Layer 9 of a small transformer language model trained on English Wikipedia (20 layers, counted from 0, width 128).
A neuron's activation on a vector x is SiLU(gate . x) times (in . x), where the dot is the dot product.
The model reads these tokens: "com" "ment" "ator" " for" " the" " P" "F" "L" "." "\n" "\n" "S" "e" "an" " is" " also" " known" " for"

The vector x that enters this layer's MLP at each token. A number n stands for n times 0.027.
0 "com": -1 -7 -3 -4 1 -4 3 0 -6 11 -5 7 0 -7 -14 -12 -10 34 18 -1 -8 -3 -18 -4 -10 -22 3 -18 -7 -16 -7 -12 -7 0 -2 0 -9 9 12 -2 0 -3 3 15 3 -16 -22 2 8 12 -26 7 11 -25 -12 21 -2 -2 2 1 1 2 -10 7 4 2 10 3 -3 2 5 -13 -6 -9 -2 -2 -4 -15 -6 -8 6 5 -7 21 -17 0 -14 3 12 4 -11 4 -5 -21 6 -6 11 84 16 -14 -7 5 5 -7 -4 1 -6 20 -4 -3 38 14 -12 8 -6 -6 11 -21 -3 14 -14 18 -10 7 -17 -7 -19 19
1 "ment": -3 3 -21 -10 1 -2 -4 0 1 -15 -6 2 4 -5 10 7 -1 0 7 5 8 -18 -6 22 -4 16 15 -11 -12 17 -10 -22 18 17 8 10 -7 10 18 -21 -9 -5 -9 -14 2 -24 6 8 2 -2 -18 7 18 -2 -4 1 -9 -3 3 18 23 15 -7 10 10 3 12 -1 -4 2 10 0 26 10 3 -18 1 -9 19 5 17 5 -7 9 35 -4 3 13 21 2 -12 21 -2 -30 3 -1 -9 73 -6 -17 -2 -12 -11 -18 5 16 3 -25 5 -18 -26 -4 -1 -12 11 -3 -1 -2 -12 -11 -7 25 1 -19 -6 -10 -1 0
2 "ator": 9 16 -5 5 12 -10 8 0 -11 6 -5 14 12 13 13 1 -10 1 15 -3 8 2 -11 5 12 17 17 -9 3 6 10 -37 -17 27 6 13 7 -6 18 7 23 -2 -13 -9 -2 15 2 15 -16 -23 -8 8 17 13 -29 -22 -4 -18 12 15 13 7 -1 7 0 9 1 11 -9 -11 -16 -3 20 -5 -5 -2 -11 1 9 -20 -15 0 0 -14 2 8 16 14 26 3 -7 11 5 -12 -14 -25 0 70 10 -13 -2 -5 -16 -10 -11 3 12 27 12 -18 -2 0 -3 -5 17 7 -4 -4 7 19 -2 7 10 3 11 -18 -7 31
3 " for": 3 -2 -10 8 2 2 8 0 16 19 4 -12 -5 -10 2 -24 -10 13 -4 -5 1 5 -6 -10 18 -1 19 -15 -7 -6 -2 -29 -10 23 5 -2 -16 -5 1 15 21 -16 22 -1 -2 -2 10 -4 -9 5 -14 22 11 -13 -17 -1 -7 -8 -8 24 0 19 7 10 4 -11 23 3 23 -1 2 5 3 -21 4 18 9 8 11 -1 2 0 14 11 26 -8 9 -7 -2 -6 -6 -6 0 2 9 8 11 70 -8 6 -11 25 -2 -1 9 19 -4 -46 11 2 33 -7 2 3 9 1 -14 -5 0 9 -9 10 9 6 -6 2 5 46
4 " the": -6 -9 -10 0 -7 -5 0 0 -1 46 0 10 -3 -3 -8 -22 -3 10 5 0 2 -1 -7 7 -11 6 -6 0 -12 -12 -1 11 -4 -1 -2 -5 -14 -3 6 3 9 -5 -1 -3 1 -13 -31 1 4 1 -5 -7 0 -33 4 2 -1 -9 6 1 4 7 6 9 -4 2 9 4 0 -3 -2 -18 3 7 3 -10 17 8 2 -4 -5 -3 -2 2 -3 7 6 5 6 3 0 -2 6 -5 -1 0 -1 96 7 11 -4 -6 17 6 -7 2 -6 4 6 10 33 -4 -3 5 1 -1 -1 -10 0 3 0 3 -4 -5 -5 2 -9 27
5 " P": -7 11 -1 -3 16 11 5 0 8 6 4 -5 14 -2 8 2 -11 -6 -7 6 -4 -6 4 8 13 11 -16 -7 5 -18 -18 -19 16 10 -8 -5 8 -2 -8 20 -8 1 -11 1 9 2 8 6 -11 12 6 8 -2 9 -1 0 5 -10 9 -7 1 14 -5 -8 -11 21 -35 -1 17 -6 2 22 8 -2 -7 3 2 1 -10 10 25 -5 6 -13 -8 7 -7 9 -10 -4 10 3 25 -32 6 -2 11 82 18 -6 24 -4 -3 2 -10 18 -2 -8 -7 -1 -3 -9 -22 -9 1 -7 10 -2 5 5 -4 16 -1 2 -4 -10 11 -52
6 "F": 6 -16 -9 -10 6 -3 9 0 16 1 -6 -2 -2 9 3 7 -19 -19 5 -12 6 9 3 36 17 -1 -3 -15 0 -8 -14 -11 21 4 -5 -1 9 2 -18 -17 10 22 7 -12 12 19 -22 5 -11 6 -6 9 5 -8 5 2 9 -4 29 7 17 -3 14 1 -24 -10 -17 8 3 -6 -12 35 12 0 -3 16 -1 -13 2 17 1 3 22 -18 -7 8 -1 8 -1 -2 -7 22 -28 -4 -9 -6 -10 67 5 2 8 -1 3 -8 26 -3 26 2 -2 -23 1 -1 -8 -1 16 1 4 24 -1 14 -7 2 -4 -2 11 5 -28 -4
7 "L": -2 -24 -13 -8 11 3 -6 0 7 3 -4 -4 -8 -19 6 1 -24 -27 4 -9 10 18 -19 17 9 7 3 -3 8 15 9 -12 21 2 4 0 5 2 0 -12 19 -2 13 -18 1 18 -26 -8 7 3 -9 15 1 -19 -5 -15 32 4 7 -1 -2 -13 -3 13 -11 -21 -12 3 -8 -5 9 25 -4 2 2 -6 -2 9 -5 18 8 -1 22 -2 21 8 -9 13 -9 1 -6 31 -18 -18 -7 -19 -12 58 15 -8 -13 -13 -7 -6 6 -2 3 -23 -31 -18 -43 2 11 -26 -20 6 1 -2 15 1 -1 -3 -4 -13 -9 10 -34 -27
8 ".": -8 -5 16 -2 -19 -1 3 0 7 3 15 2 3 -6 -12 0 13 10 -14 -7 0 5 -12 -28 10 -10 -17 -7 7 12 5 -6 0 6 5 -5 -6 10 -14 6 -12 4 -4 -2 7 2 15 3 5 19 10 -13 2 -2 10 -3 33 -1 -6 -3 8 15 -10 6 18 -7 -9 4 -11 5 -2 14 -1 8 12 -18 -1 2 20 -12 -9 2 -1 6 16 -4 18 1 6 -6 -3 6 13 -14 7 5 -12 72 18 1 -10 29 -10 20 29 7 14 -14 -5 -2 14 -17 -2 -4 11 -3 8 -2 16 1 -7 6 20 -5 1 -5 -14 36
9 "\n": 1 -5 -9 1 -9 1 7 0 0 15 -2 3 5 -2 -3 -15 -6 8 5 -3 1 -3 -19 -19 -16 -5 -10 2 -11 -7 1 16 -5 3 3 -3 -14 -9 -7 -3 -6 -1 -7 10 4 -2 -35 -4 -17 0 -1 -11 0 -14 5 -4 1 -15 0 2 14 6 -2 5 9 9 6 13 -6 -2 -4 -24 2 2 0 1 -10 -1 10 -8 -3 -3 2 6 -13 -9 -10 4 5 0 7 -3 -4 -3 1 1 3 92 -2 18 -19 3 -3 -1 -4 1 4 3 5 14 30 -3 -12 2 -3 -2 1 -19 1 0 0 10 8 -3 -12 0 -1 -26
10 "\n": -5 4 -7 3 -21 19 5 0 5 28 -4 4 -6 12 -17 -4 7 -3 3 -4 2 0 -14 -19 -19 -1 -12 -1 0 -4 5 2 -16 21 0 -1 -5 -4 -9 -4 -8 5 9 12 -3 13 -11 7 -5 0 13 -8 3 -13 -5 -12 8 3 -3 -4 11 19 -2 -1 8 13 9 3 -8 0 -8 -20 -7 10 1 7 -8 5 8 3 -3 -2 4 5 -20 -5 -2 2 2 -6 0 -1 -1 3 -6 1 -5 90 2 18 -16 12 -3 -8 -3 10 10 -2 -4 5 10 -8 -15 5 -5 1 1 -18 3 -5 -1 5 9 -3 -11 -1 -6 -16
11 "S": 0 1 -16 6 12 9 -8 0 4 -9 5 1 -2 -33 -12 -29 -1 -19 2 4 -1 13 10 8 2 -4 -5 -11 -1 -1 -6 -11 24 15 -15 -7 9 10 -13 -2 8 2 3 -11 -3 16 5 7 -8 3 -6 1 3 -13 -3 1 -11 -7 8 12 -16 16 -5 6 -3 -26 5 10 28 -7 -2 41 -9 11 1 9 0 -5 -23 -4 11 -8 3 9 3 9 -5 4 -2 8 17 -16 13 10 5 9 -8 83 27 -4 -3 1 3 -9 30 9 15 19 -39 22 19 -6 -4 6 -2 3 5 10 -3 -9 21 10 -1 1 8 8 -5 -32
12 "e": 5 -5 -7 6 20 -8 -8 0 14 5 -33 -18 -22 -7 -15 13 -11 4 -12 2 -4 -1 -15 -31 2 -7 23 -15 13 2 -7 4 6 27 13 -7 -8 16 -1 5 -11 3 28 7 -9 -9 6 4 17 6 5 -4 13 28 6 -1 -8 -4 3 -4 -17 8 -33 -8 -5 1 8 34 12 -9 12 4 15 7 4 6 7 -3 -4 -6 -8 -6 -41 -11 -13 5 12 24 20 7 -7 -6 -31 2 13 -3 -9 52 -4 -1 7 15 0 -11 -13 -7 -18 6 -1 13 -20 55 17 23 -1 10 -3 2 9 -7 2 7 5 3 9 -11 -18 19
13 "an": 6 17 2 12 23 5 -13 0 -8 -26 12 -18 -22 -11 17 -38 -7 2 5 2 -12 9 1 3 -19 5 2 -24 -5 18 10 -1 -14 1 -12 -1 -7 -6 0 3 5 -3 -7 -13 -9 2 -7 15 -7 -5 3 1 -2 -19 -12 -15 6 -11 2 -1 12 3 6 7 13 5 -13 5 22 -7 -25 3 10 -4 10 -6 3 17 -13 3 1 0 -9 -6 50 -9 24 18 2 -2 -7 4 -22 -11 -16 8 -22 57 -2 -4 6 -55 -7 4 -4 20 -20 3 13 -11 9 14 25 30 1 8 8 -9 4 10 21 -20 28 4 -15 -4 6 16
14 " is": -8 28 -11 13 10 -13 28 0 16 -1 6 -11 0 11 -32 18 16 2 -14 4 3 10 18 5 22 7 -12 -8 -7 14 -9 15 -25 4 -1 9 -12 11 5 -8 -7 -16 -8 -1 13 33 -32 -1 16 3 -21 -4 6 -24 -14 -14 -5 -4 -11 9 18 -1 -4 0 -35 3 2 -3 -10 2 14 38 -15 6 9 -5 -1 -34 12 -9 11 8 -9 -8 16 5 -1 3 -22 -7 -12 -15 1 1 7 -11 -2 63 3 1 -8 3 1 14 2 -6 6 -8 24 -7 -28 25 11 28 1 -5 2 13 -3 1 -6 -41 2 2 13 3 11 -2
15 " also": -4 29 4 6 9 -16 7 0 6 14 7 2 -22 6 -12 -15 8 -3 1 -11 -4 -15 2 -6 4 -3 7 8 -4 -1 -2 19 11 3 -3 6 13 12 1 -1 -13 -5 24 10 -4 -10 -20 1 4 -9 -15 4 1 26 -5 -3 -3 19 -10 -10 -11 0 -18 40 -19 11 -7 -2 -8 -5 13 -3 4 23 -2 14 -5 -10 6 11 -2 4 10 9 -18 -5 -32 0 -12 3 -11 -1 -31 1 2 1 7 76 2 1 -23 -6 8 -23 6 -13 10 26 4 -9 -1 27 0 17 -27 2 5 12 -4 9 -20 0 14 12 -34 -5 6 25
16 " known": 0 18 22 -6 8 -3 2 0 -16 0 0 15 -17 6 29 0 41 -20 5 12 3 -25 1 -16 1 3 0 -6 -32 -13 -2 29 -6 2 -18 4 -3 18 -26 -1 12 26 -17 9 8 0 -5 2 -30 -12 3 -10 17 -10 -1 5 9 9 -20 -22 -24 -5 -12 26 -9 -9 2 12 -5 13 -8 31 16 2 9 -6 -3 -29 2 -1 7 5 15 7 8 4 5 14 -20 8 -1 -12 -3 -10 -32 11 15 58 -10 17 11 5 -15 -2 -4 -10 -17 -2 -9 4 24 2 -22 18 -21 -6 8 7 -10 5 6 -17 -8 5 -23 -3 0 14
17 " for": 1 -2 -5 8 -1 22 2 0 22 25 4 -16 -5 -8 1 -18 -9 8 -13 -5 2 7 -9 1 16 -8 30 -4 -5 -6 0 -35 -13 17 6 -5 0 -1 8 19 32 -20 40 -1 -4 -5 12 1 -12 9 -6 15 9 -2 -17 -11 1 4 -8 20 -3 13 7 9 3 -8 18 3 20 5 5 26 -4 -24 2 26 7 10 9 8 12 3 18 17 18 -10 5 -6 -4 0 0 0 -5 6 10 12 6 63 -22 12 -8 22 -9 -4 8 11 -14 -50 0 13 27 -12 2 7 7 4 -12 -1 2 3 -9 6 17 9 -8 4 5 39

Each question shows the input weights of one neuron of the MLP. A number n stands for n times 0.0082.

n20 gate: 7 23 24 5 1 -32 -30 -2 25 -1 30 23 -26 29 34 -9 22 -8 2 -24 16 14 -36 -28 8 10 -10 -34 -5 23 -6 23 -14 4 10 1 7 -17 3 -10 2 -32 6 10 15 3 -16 9 7 1 -12 -3 -2 12 -7 10 -3 -13 1 20 -32 -10 5 -1 -6 -9 7 -28 19 -54 -31 7 -19 -2 -17 -19 16 -4 31 5 2 -3 9 -1 -31 2 16 -28 2 -34 -9 -8 24 -3 -24 -18 -14 -22 -39 18 -12 -22 -6 8 6 -10 30 -6 -3 31 -41 -9 19 -7 -8 -6 1 2 -13 -10 3 -17 6 7 -6 0 22 -24
n20 in: 22 -12 3 -25 -7 -55 -5 -18 31 -2 22 24 -13 9 8 9 -23 18 -6 9 -7 17 -23 -22 4 5 7 -9 -7 -11 -3 10 -4 15 12 4 8 -7 20 -20 7 -3 -32 -19 20 26 -17 -12 -18 5 -36 -14 2 5 0 -12 -4 -8 -6 11 -23 -11 7 -15 -13 -9 -6 -12 26 -42 -25 -4 14 -33 2 -44 16 3 14 10 -10 -17 -9 -15 8 -17 14 -13 7 -46 -3 -10 -7 -39 -15 -8 -12 4 -27 1 -3 -27 -9 26 -1 -4 1 14 5 -12 -9 13 5 0 -21 23 -14 13 -1 5 3 -11 -8 1 9 -1 17 -17
Its three highest activations, in order, are on tokens 14 " is", 17 " for", 11 "S"

n147 gate: 13 -24 19 -32 -16 -10 -5 -7 28 6 -12 -17 -2 6 1 31 10 24 -20 -1 27 20 -1 2 48 -3 -32 26 -6 6 17 -4 -25 36 -2 -21 -28 2 2 -4 -8 -21 42 -26 -10 12 4 44 16 17 -13 -1 -7 -26 -6 1 -2 -8 -18 7 -5 -5 -14 14 12 -57 -22 -13 5 29 14 -32 -8 3 -7 11 15 5 -26 -21 -3 1 -10 -15 1 6 -7 -19 2 -35 -6 4 21 12 7 -20 -19 -16 21 -2 -23 39 47 -12 9 -4 -18 36 -17 -45 40 4 -12 -20 -1 11 5 22 17 18 1 -22 -9 -5 -13 14 15 24
n147 in: 20 6 5 2 8 -2 -4 -28 -16 21 -9 5 32 16 -14 25 -20 -8 -26 -1 31 5 25 9 27 -16 -10 -31 17 16 -15 -6 -16 -29 -5 3 -11 9 -20 -12 1 -18 20 -1 -8 15 20 27 -8 16 41 -24 -7 17 -2 -3 20 -7 -28 -24 2 -17 -13 -5 6 -40 -38 26 -7 -2 35 10 -2 -8 -13 20 -12 8 11 -5 -1 -23 -51 -9 25 15 27 4 -1 2 21 -6 2 30 28 -18 -36 -6 -14 9 -12 19 17 10 35 10 -62 -7 -20 14 -15 13 6 25 -7 24 29 15 2 1 -44 24 -2 -4 29 -9 -19 44
Which token does this neuron like most? 8 "."

n64 gate: -19 21 32 32 29 9 -19 5 10 16 11 23 -6 45 39 -4 14 17 -9 8 -12 -12 -2 3 16 -19 16 -3 14 -6 2 2 14 4 -5 11 16 -30 -9 -16 -15 -17 -18 22 -42 7 -21 22 27 -6 19 -14 -11 -27 -10 -38 35 -57 27 -20 15 -10 7 1 -9 15 -11 -7 -2 12 -12 23 -10 4 -31 -4 18 -29 -18 6 17 -2 -26 -2 -6 1 11 8 -10 -7 -8 -37 -9 22 29 17 -4 -15 -19 -4 -22 -23 11 13 1 -49 5 13 8 37 38 -9 -29 35 22 -2 -18 0 25 -14 4 50 13 -14 8 -25 5 -7
n64 in: -1 -20 -29 25 12 -15 27 4 -44 12 6 -10 -4 -2 22 -9 11 -8 31 -8 -13 -46 8 33 18 18 -22 3 -37 6 3 -2 -10 30 9 20 10 -9 7 -28 2 8 1 24 -4 10 5 -30 -15 9 -4 29 -6 8 -21 17 16 9 13 -15 -12 -20 -12 6 1 -32 0 -24 -18 -23 11 2 -27 3 -20 11 -3 -12 -17 7 -12 7 13 38 -8 15 -28 17 19 3 -21 19 -13 12 -4 1 22 -16 12 -5 22 -21 -9 -16 -44 -43 6 -35 42 15 -39 17 -18 5 38 6 16 -8 21 1 -24 -6 -23 -37 -20 3 22 -9
On which two tokens does it fire most, strongest first? 8 ".", 3 " for"

n30 gate: 11 47 -23 -6 -7 2 4 1 39 12 1 10 -34 -2 -2 9 -35 6 9 3 30 -11 -10 21 -21 3 11 10 -18 25 -24 19 -18 -5 -29 -14 23 -10 -17 -6 17 -18 3 6 6 -27 -12 -1 -2 -5 -1 0 29 -21 -8 -1 -7 7 3 -25 -9 8 1 6 -16 -12 -16 -45 14 -34 -5 3 12 5 13 -8 -2 16 -4 39 33 -22 5 -25 14 -3 -4 15 -24 20 17 -13 35 27 37 -38 6 -8 -8 -13 8 -11 17 52 30 4 4 3 26 -2 20 -5 28 -12 17 1 24 1 7 -13 36 -9 19 10 18 -13 23 10
n30 in: 10 7 -11 -21 -5 13 -1 8 33 -6 -2 22 -19 -16 -14 -8 -40 9 -17 13 36 -10 -4 9 -6 13 28 -25 19 12 -16 18 -21 22 -33 -24 -2 -3 -21 5 27 -1 -4 8 -24 -28 -19 -3 33 15 -2 -10 17 -24 13 19 -8 20 -10 -3 9 23 20 27 -18 -6 -17 -8 29 -22 -13 -27 26 8 -6 15 -14 -4 30 25 29 -15 32 -17 5 3 -20 9 -16 1 7 15 31 16 1 -11 -3 -3 -12 3 -2 -15 -10 39 9 2 -14 26 -4 -26 -7 -1 14 13 18 -3 -8 6 25 13 17 -9 -7 -17 34 -29 13 20
Which token does this neuron like most? 13 "an"

n5 gate: 22 42 -2 4 -21 11 -3 0 -5 17 -15 23 1 11 10 -4 4 14 -37 -15 -5 7 7 48 31 -2 24 3 -11 5 -13 19 9 -3 49 41 -9 22 -7 -19 -12 -6 7 13 26 -24 16 20 26 0 -10 -15 -8 -7 24 -5 24 -13 13 -7 -5 -3 32 -2 14 6 31 -4 -16 -7 11 -16 13 12 -16 12 17 2 -11 9 -23 -8 27 -4 -5 -40 19 -13 -6 41 -2 -20 -18 33 -6 3 -9 -18 2 7 17 -3 13 -3 -36 -10 -32 1 26 16 -21 29 13 24 2 -7 16 17 -7 -10 7 -35 -1 3 17 -22 5 -25
n5 in: -13 -25 2 -33 13 -39 5 4 -4 -10 18 -27 -35 5 -11 24 -26 -3 2 3 -17 -13 -25 -36 -19 -1 -6 21 -16 -8 8 -11 -19 -21 -16 -30 12 -37 15 3 10 -6 6 -4 -13 5 2 -11 -7 18 11 7 13 4 -13 31 -14 -21 -17 -5 22 -8 2 -3 -13 21 -20 -24 4 6 23 -11 1 -6 -3 11 -14 19 -7 -8 12 -5 -51 -3 10 6 -45 2 37 -2 8 18 29 1 -3 2 5 -2 5 9 30 -23 -15 14 -2 30 32 -16 7 -19 6 -5 14 0 -36 22 12 -10 9 -5 8 15 -2 -25 7 22 12 18
Which token does this neuron like most? 11 "S"

n76 gate: 0 -29 23 -11 -3 13 16 15 1 -28 -14 -11 -8 1 9 2 -23 -29 -17 25 17 23 -24 9 -6 -1 21 20 -28 0 14 18 -35 -12 18 11 -40 4 6 18 11 -14 1 -27 -9 7 4 28 12 21 24 -6 -44 1 0 17 4 -6 -31 -10 -18 -14 46 -9 -26 2 18 31 20 3 18 -35 17 4 -30 14 14 7 12 31 -25 -31 30 -1 -6 27 -27 15 -3 7 -5 18 15 15 9 -9 4 -24 33 1 -6 -57 -8 -7 7 -28 -23 -2 -11 9 -32 9 13 -15 22 20 14 -2 45 6 4 -28 13 2 10 16 8 8
n76 in: -18 -22 -27 18 -11 9 -21 -4 -50 10 21 -34 20 -12 3 22 -24 15 19 -21 -29 -12 -12 19 -19 -1 10 -9 38 -6 2 -28 -3 -34 3 -35 10 13 16 24 12 35 14 -15 -2 -1 14 -9 4 10 -17 -31 23 -9 -23 -34 1 4 29 -16 14 -6 36 -41 -32 13 -26 -2 -17 -9 -38 1 29 -22 55 25 -9 -15 -11 7 36 4 -9 -13 -4 -11 9 -3 33 -2 14 37 -12 12 20 -8 -42 4 -17 -19 0 26 7 -2 -10 -17 -20 -3 -18 -24 24 18 27 -16 18 38 -24 -5 12 23 22 10 27 -16 -10 5 -16 -27
Its three highest activations, in order, are on tokens 7 "L", 16 " known", 15 " also"

n79 gate: 14 -15 -1 24 25 -18 5 15 -8 -12 -4 -27 -13 7 6 11 3 9 7 -37 -19 -14 -14 -7 6 20 -42 -34 -10 -1 -33 -17 3 12 -10 -10 -26 3 -2 0 13 -35 -4 -8 -22 13 -2 11 -14 -10 -21 6 -11 -37 -1 10 -21 -18 10 18 -26 20 23 12 -31 4 -1 -1 13 -18 -13 -12 15 -53 -4 -1 19 37 -3 -21 1 12 4 0 6 32 12 -8 -3 -24 -15 -14 13 -8 21 -8 -18 -2 9 1 -21 11 10 -3 16 -13 11 9 3 -9 38 3 -11 30 18 -21 -6 -40 -20 -3 -5 14 -27 31 -19 -22 6 1
n79 in: 15 -7 28 2 -17 23 -14 10 2 -18 -26 -11 -8 -13 -15 -24 -14 -13 6 16 32 3 7 12 -7 -24 10 -8 23 12 8 1 1 1 -9 -7 -15 -14 4 6 9 -10 21 7 6 6 4 13 -7 -16 -17 -45 29 -14 8 -16 23 7 16 -5 -24 27 18 -4 -35 -31 -23 8 11 -18 -5 18 14 18 -24 11 -19 4 6 14 4 36 -10 -14 -21 5 12 8 -16 12 -9 6 -10 -10 -14 30 -14 0 1 -25 -9 5 -4 -33 30 -23 -5 -2 -29 56 -11 0 -15 32 -16 -4 11 4 -27 -8 -6 13 9 38 8 -34 7 -3
Which token does this neuron like most? 11 "S"

n1 gate: -4 53 3 10 11 -12 -6 4 -11 -3 -11 -7 -11 19 -13 -27 1 7 0 3 -12 10 -9 1 -45 19 0 -3 -25 -17 -42 14 2 -7 -53 -7 14 7 -19 -7 17 16 22 -11 20 -16 -16 7 3 -24 -10 -15 -6 19 34 18 31 10 14 -4 51 3 -10 -24 12 4 -7 -10 -11 -2 6 -6 28 -1 17 -9 -11 -17 4 -22 14 -9 -12 30 6 26 -16 8 -7 4 28 -5 -19 -2 -2 -10 -1 -9 48 27 13 1 24 15 18 -9 37 -16 -11 -2 13 -42 -6 -27 10 -26 8 9 -2 -8 52 6 -14 6 -34 -20 -41 -13
n1 in: -8 -3 -19 -12 -28 9 6 -6 27 20 22 17 -2 5 3 14 -9 22 -3 -1 -6 -8 -1 -22 -1 12 -6 6 -18 -9 1 2 7 10 12 -5 -22 -15 -30 -10 -26 13 3 -26 -22 4 -7 -6 13 21 24 0 4 -20 32 5 -10 2 -3 -7 23 35 -15 -34 -16 -1 -9 4 -5 12 -9 11 -15 -15 -6 -5 9 8 28 15 10 -3 10 -10 -13 8 11 -40 -5 18 -19 -4 69 -13 17 11 -14 -5 -28 -21 -27 9 7 -20 -21 9 16 4 -28 -38 3 7 -20 -12 -2 16 -32 -24 31 6 -30 -22 31 4 -3 7 -5 36
Which token does this neuron like most? 8 "."

n57 gate: -5 1 14 4 -17 -2 26 1 19 19 17 30 7 -13 -19 -12 8 1 -10 -9 -26 0 -24 29 11 5 12 -14 -4 -31 2 2 -7 15 6 -14 -5 7 -5 -7 5 -30 5 13 25 -22 -1 27 43 11 6 -13 20 -30 -2 11 6 -59 -6 -33 14 -16 5 -3 19 -34 -6 6 2 29 -7 -13 0 32 14 -4 13 5 -15 4 -14 17 23 21 4 6 -2 8 -2 32 -12 5 -1 36 -32 -17 -5 -7 -14 2 -10 -4 0 -4 7 26 -13 -2 28 1 8 10 -19 -4 6 -15 30 -2 -23 -25 11 -2 28 2 -26 9 29 11
n57 in: 3 -24 -7 0 -11 -1 0 -5 3 -19 -17 -15 3 13 9 -19 -12 -2 4 -10 14 32 -1 -27 11 -8 -4 -35 -6 -12 4 11 -6 -11 25 1 8 6 18 17 7 16 -7 -21 -8 -2 -38 -23 -21 -30 -19 -6 -12 18 30 11 -9 28 -7 25 30 19 -3 23 -22 22 5 25 -6 -28 17 -1 8 -1 0 5 -11 -10 -3 -1 7 7 -2 -9 -16 -16 25 -14 10 -12 7 0 2 -37 12 14 -3 -8 31 13 -16 -16 2 11 -6 -9 14 34 -24 -7 13 6 8 13 -8 5 -22 -26 26 8 13 3 -1 -7 -18 22 -27 -17
Which token does this neuron like most? 0 "com"

n118 gate: 4 9 -12 15 -12 -5 -13 8 -8 13 35 18 3 5 10 7 23 -11 -5 5 -12 11 -32 6 -3 -1 5 -9 11 -18 -19 17 5 56 21 -18 4 2 -13 -1 5 13 35 -21 17 15 -3 1 5 -16 38 -12 15 -9 -17 13 9 -6 14 5 -9 23 -7 16 -17 -1 -5 24 -18 -22 -9 -19 -37 -17 23 32 11 -7 26 -1 -7 -12 7 31 -20 8 16 -26 -9 16 5 28 1 22 24 -10 -8 -4 -13 -19 -8 23 17 11 -9 -31 6 -5 -8 6 4 14 21 23 30 -36 19 2 11 36 13 17 2 4 -26 6 -9 3
n118 in: -7 -20 -5 27 29 26 -19 -12 10 1 -11 -17 2 -13 -16 6 4 -9 -9 -3 0 34 11 -21 2 9 -3 27 -13 19 3 12 -16 -25 25 6 4 -7 21 28 4 16 -6 19 8 -21 -9 16 14 -7 -12 4 24 2 -4 17 13 19 -28 -5 -26 -17 -1 -26 26 -4 5 -11 24 -5 25 7 35 19 -31 -20 3 -8 -19 9 -24 9 -3 -34 -12 -8 -5 4 10 3 28 -21 -5 -13 -32 11 34 -10 2 30 -5 20 -20 2 5 7 -10 11 -2 18 5 25 -6 3 -15 10 -11 -14 -4 -21 31 -21 39 -22 6 -3 5 -12
Which token does this neuron like most? 12 "e"

n51 gate: 1 1 16 -4 21 28 33 15 21 12 -1 3 16 19 11 11 -24 -4 -8 6 2 6 -16 22 -8 -11 30 -1 -4 -17 29 -9 -21 -20 31 -20 -20 11 1 19 48 5 1 -17 -27 33 13 15 21 4 -36 -11 -21 36 15 -14 8 10 -27 -17 3 -18 14 10 -14 -5 -3 23 7 -13 -3 6 -2 29 -28 13 -3 -11 -20 3 -14 -21 16 -21 -5 28 -12 -9 12 34 -23 17 4 -1 -2 -10 -32 -5 17 -4 -7 -7 -18 -1 22 -27 -34 10 -32 20 -10 18 -25 -23 25 10 -5 -4 -5 -28 -13 -17 -6 -29 -18 27 -11 -6
n51 in: -5 5 4 4 5 -14 28 -1 3 30 5 14 -35 30 2 15 8 16 19 -17 -21 13 4 -13 -12 -36 11 20 11 -6 35 10 -7 13 14 10 -9 1 -11 -10 3 -10 1 20 30 -10 18 -8 41 -16 -7 -13 -9 -3 10 12 5 48 -4 35 -23 -4 20 6 12 -34 9 -11 3 -6 9 -7 15 -10 8 -15 26 -8 -20 22 -30 30 -25 34 -12 0 -21 -1 -3 -16 18 -15 41 -7 14 -19 12 -10 5 -19 6 25 1 -10 14 -1 -6 -5 11 19 1 -26 -29 -27 -10 -3 14 -17 -5 -20 -18 13 -25 -12 17 16 -3 15
On which token does it fire most, and how strongly? 13 "an", at about 0.54

n113 gate: -13 30 -15 17 -32 -19 -7 -2 -11 15 -14 16 -14 -15 -18 6 -4 10 17 10 -18 12 5 -6 -1 13 12 -57 8 -9 -11 30 13 26 20 16 11 -25 -41 -25 -5 0 -9 21 -32 -4 18 -7 -1 -5 16 32 -15 8 8 12 29 16 0 3 36 24 -28 -4 11 1 4 -29 15 -26 -8 8 4 5 -4 -8 -21 16 9 -32 3 17 19 -2 -7 1 -20 13 -11 15 -12 -16 6 -24 -21 -20 -34 5 -20 11 -6 21 -1 6 2 40 17 -2 9 -12 1 13 -4 -6 1 41 11 15 8 -1 -3 -5 -50 7 1 2 -9 -8
n113 in: 13 -9 4 6 -33 -14 12 20 -8 5 9 -15 30 7 -24 9 -19 -5 25 -6 -15 24 14 -12 -10 21 -7 -15 -21 -22 -2 24 -9 2 19 22 -16 -28 -35 -6 -11 -16 -18 -3 -53 5 2 -21 7 -3 20 14 6 -17 -8 -7 -9 -7 12 33 -12 8 -2 41 14 3 10 -2 5 -26 -42 3 10 8 17 5 13 44 -8 -25 -23 7 20 2 -9 13 5 26 3 -2 2 -18 3 -19 -29 9 -4 1 1 1 -45 -2 2 -4 9 10 -24 5 -4 -18 -13 13 -3 -1 -9 48 -13 14 22 8 18 -1 -23 4 -13 16 -16 -12
Which token does this neuron like most? 10 "\n"

n31 gate: 0 1 19 5 -19 1 1 23 -31 -30 -10 -48 12 2 9 -1 -9 8 45 1 18 14 24 -14 -1 2 12 8 -16 -35 19 16 -19 23 24 -35 -33 24 -9 -8 27 8 17 -23 -31 -2 -8 -10 16 18 -3 -19 3 -4 9 14 -19 30 -16 8 -18 8 20 35 14 1 13 22 24 -12 -27 -53 2 -4 -3 13 13 -1 1 -12 -14 -1 7 -19 -14 -13 17 3 -24 -11 -4 8 2 -6 -11 -11 -5 -10 24 -27 -28 3 -25 -23 -21 36 -36 29 10 18 -10 21 -1 14 16 -25 -20 -5 17 5 20 -24 -25 5 -17 11 -15 -4
n31 in: 15 21 13 -21 -2 -4 33 -10 -11 -17 1 13 -19 2 22 -21 5 22 20 6 -26 -19 -6 -18 -25 11 7 -14 -3 -13 31 -4 -28 -3 -5 -46 -10 2 -27 33 -15 -33 7 -24 -3 19 -4 15 15 4 -27 17 12 32 15 -30 13 -15 38 -9 7 2 14 11 -9 24 -3 59 18 -24 13 3 -5 17 20 13 -32 13 -15 -20 -7 7 -21 15 15 -19 -28 -7 39 4 4 3 -8 17 34 14 -18 -2 -30 15 -13 -14 -6 25 5 35 6 31 -27 25 -17 13 13 -35 -19 -6 22 14 31 5 -1 13 14 66 23 -1 -12 21
Which token does this neuron like most? 13 "an"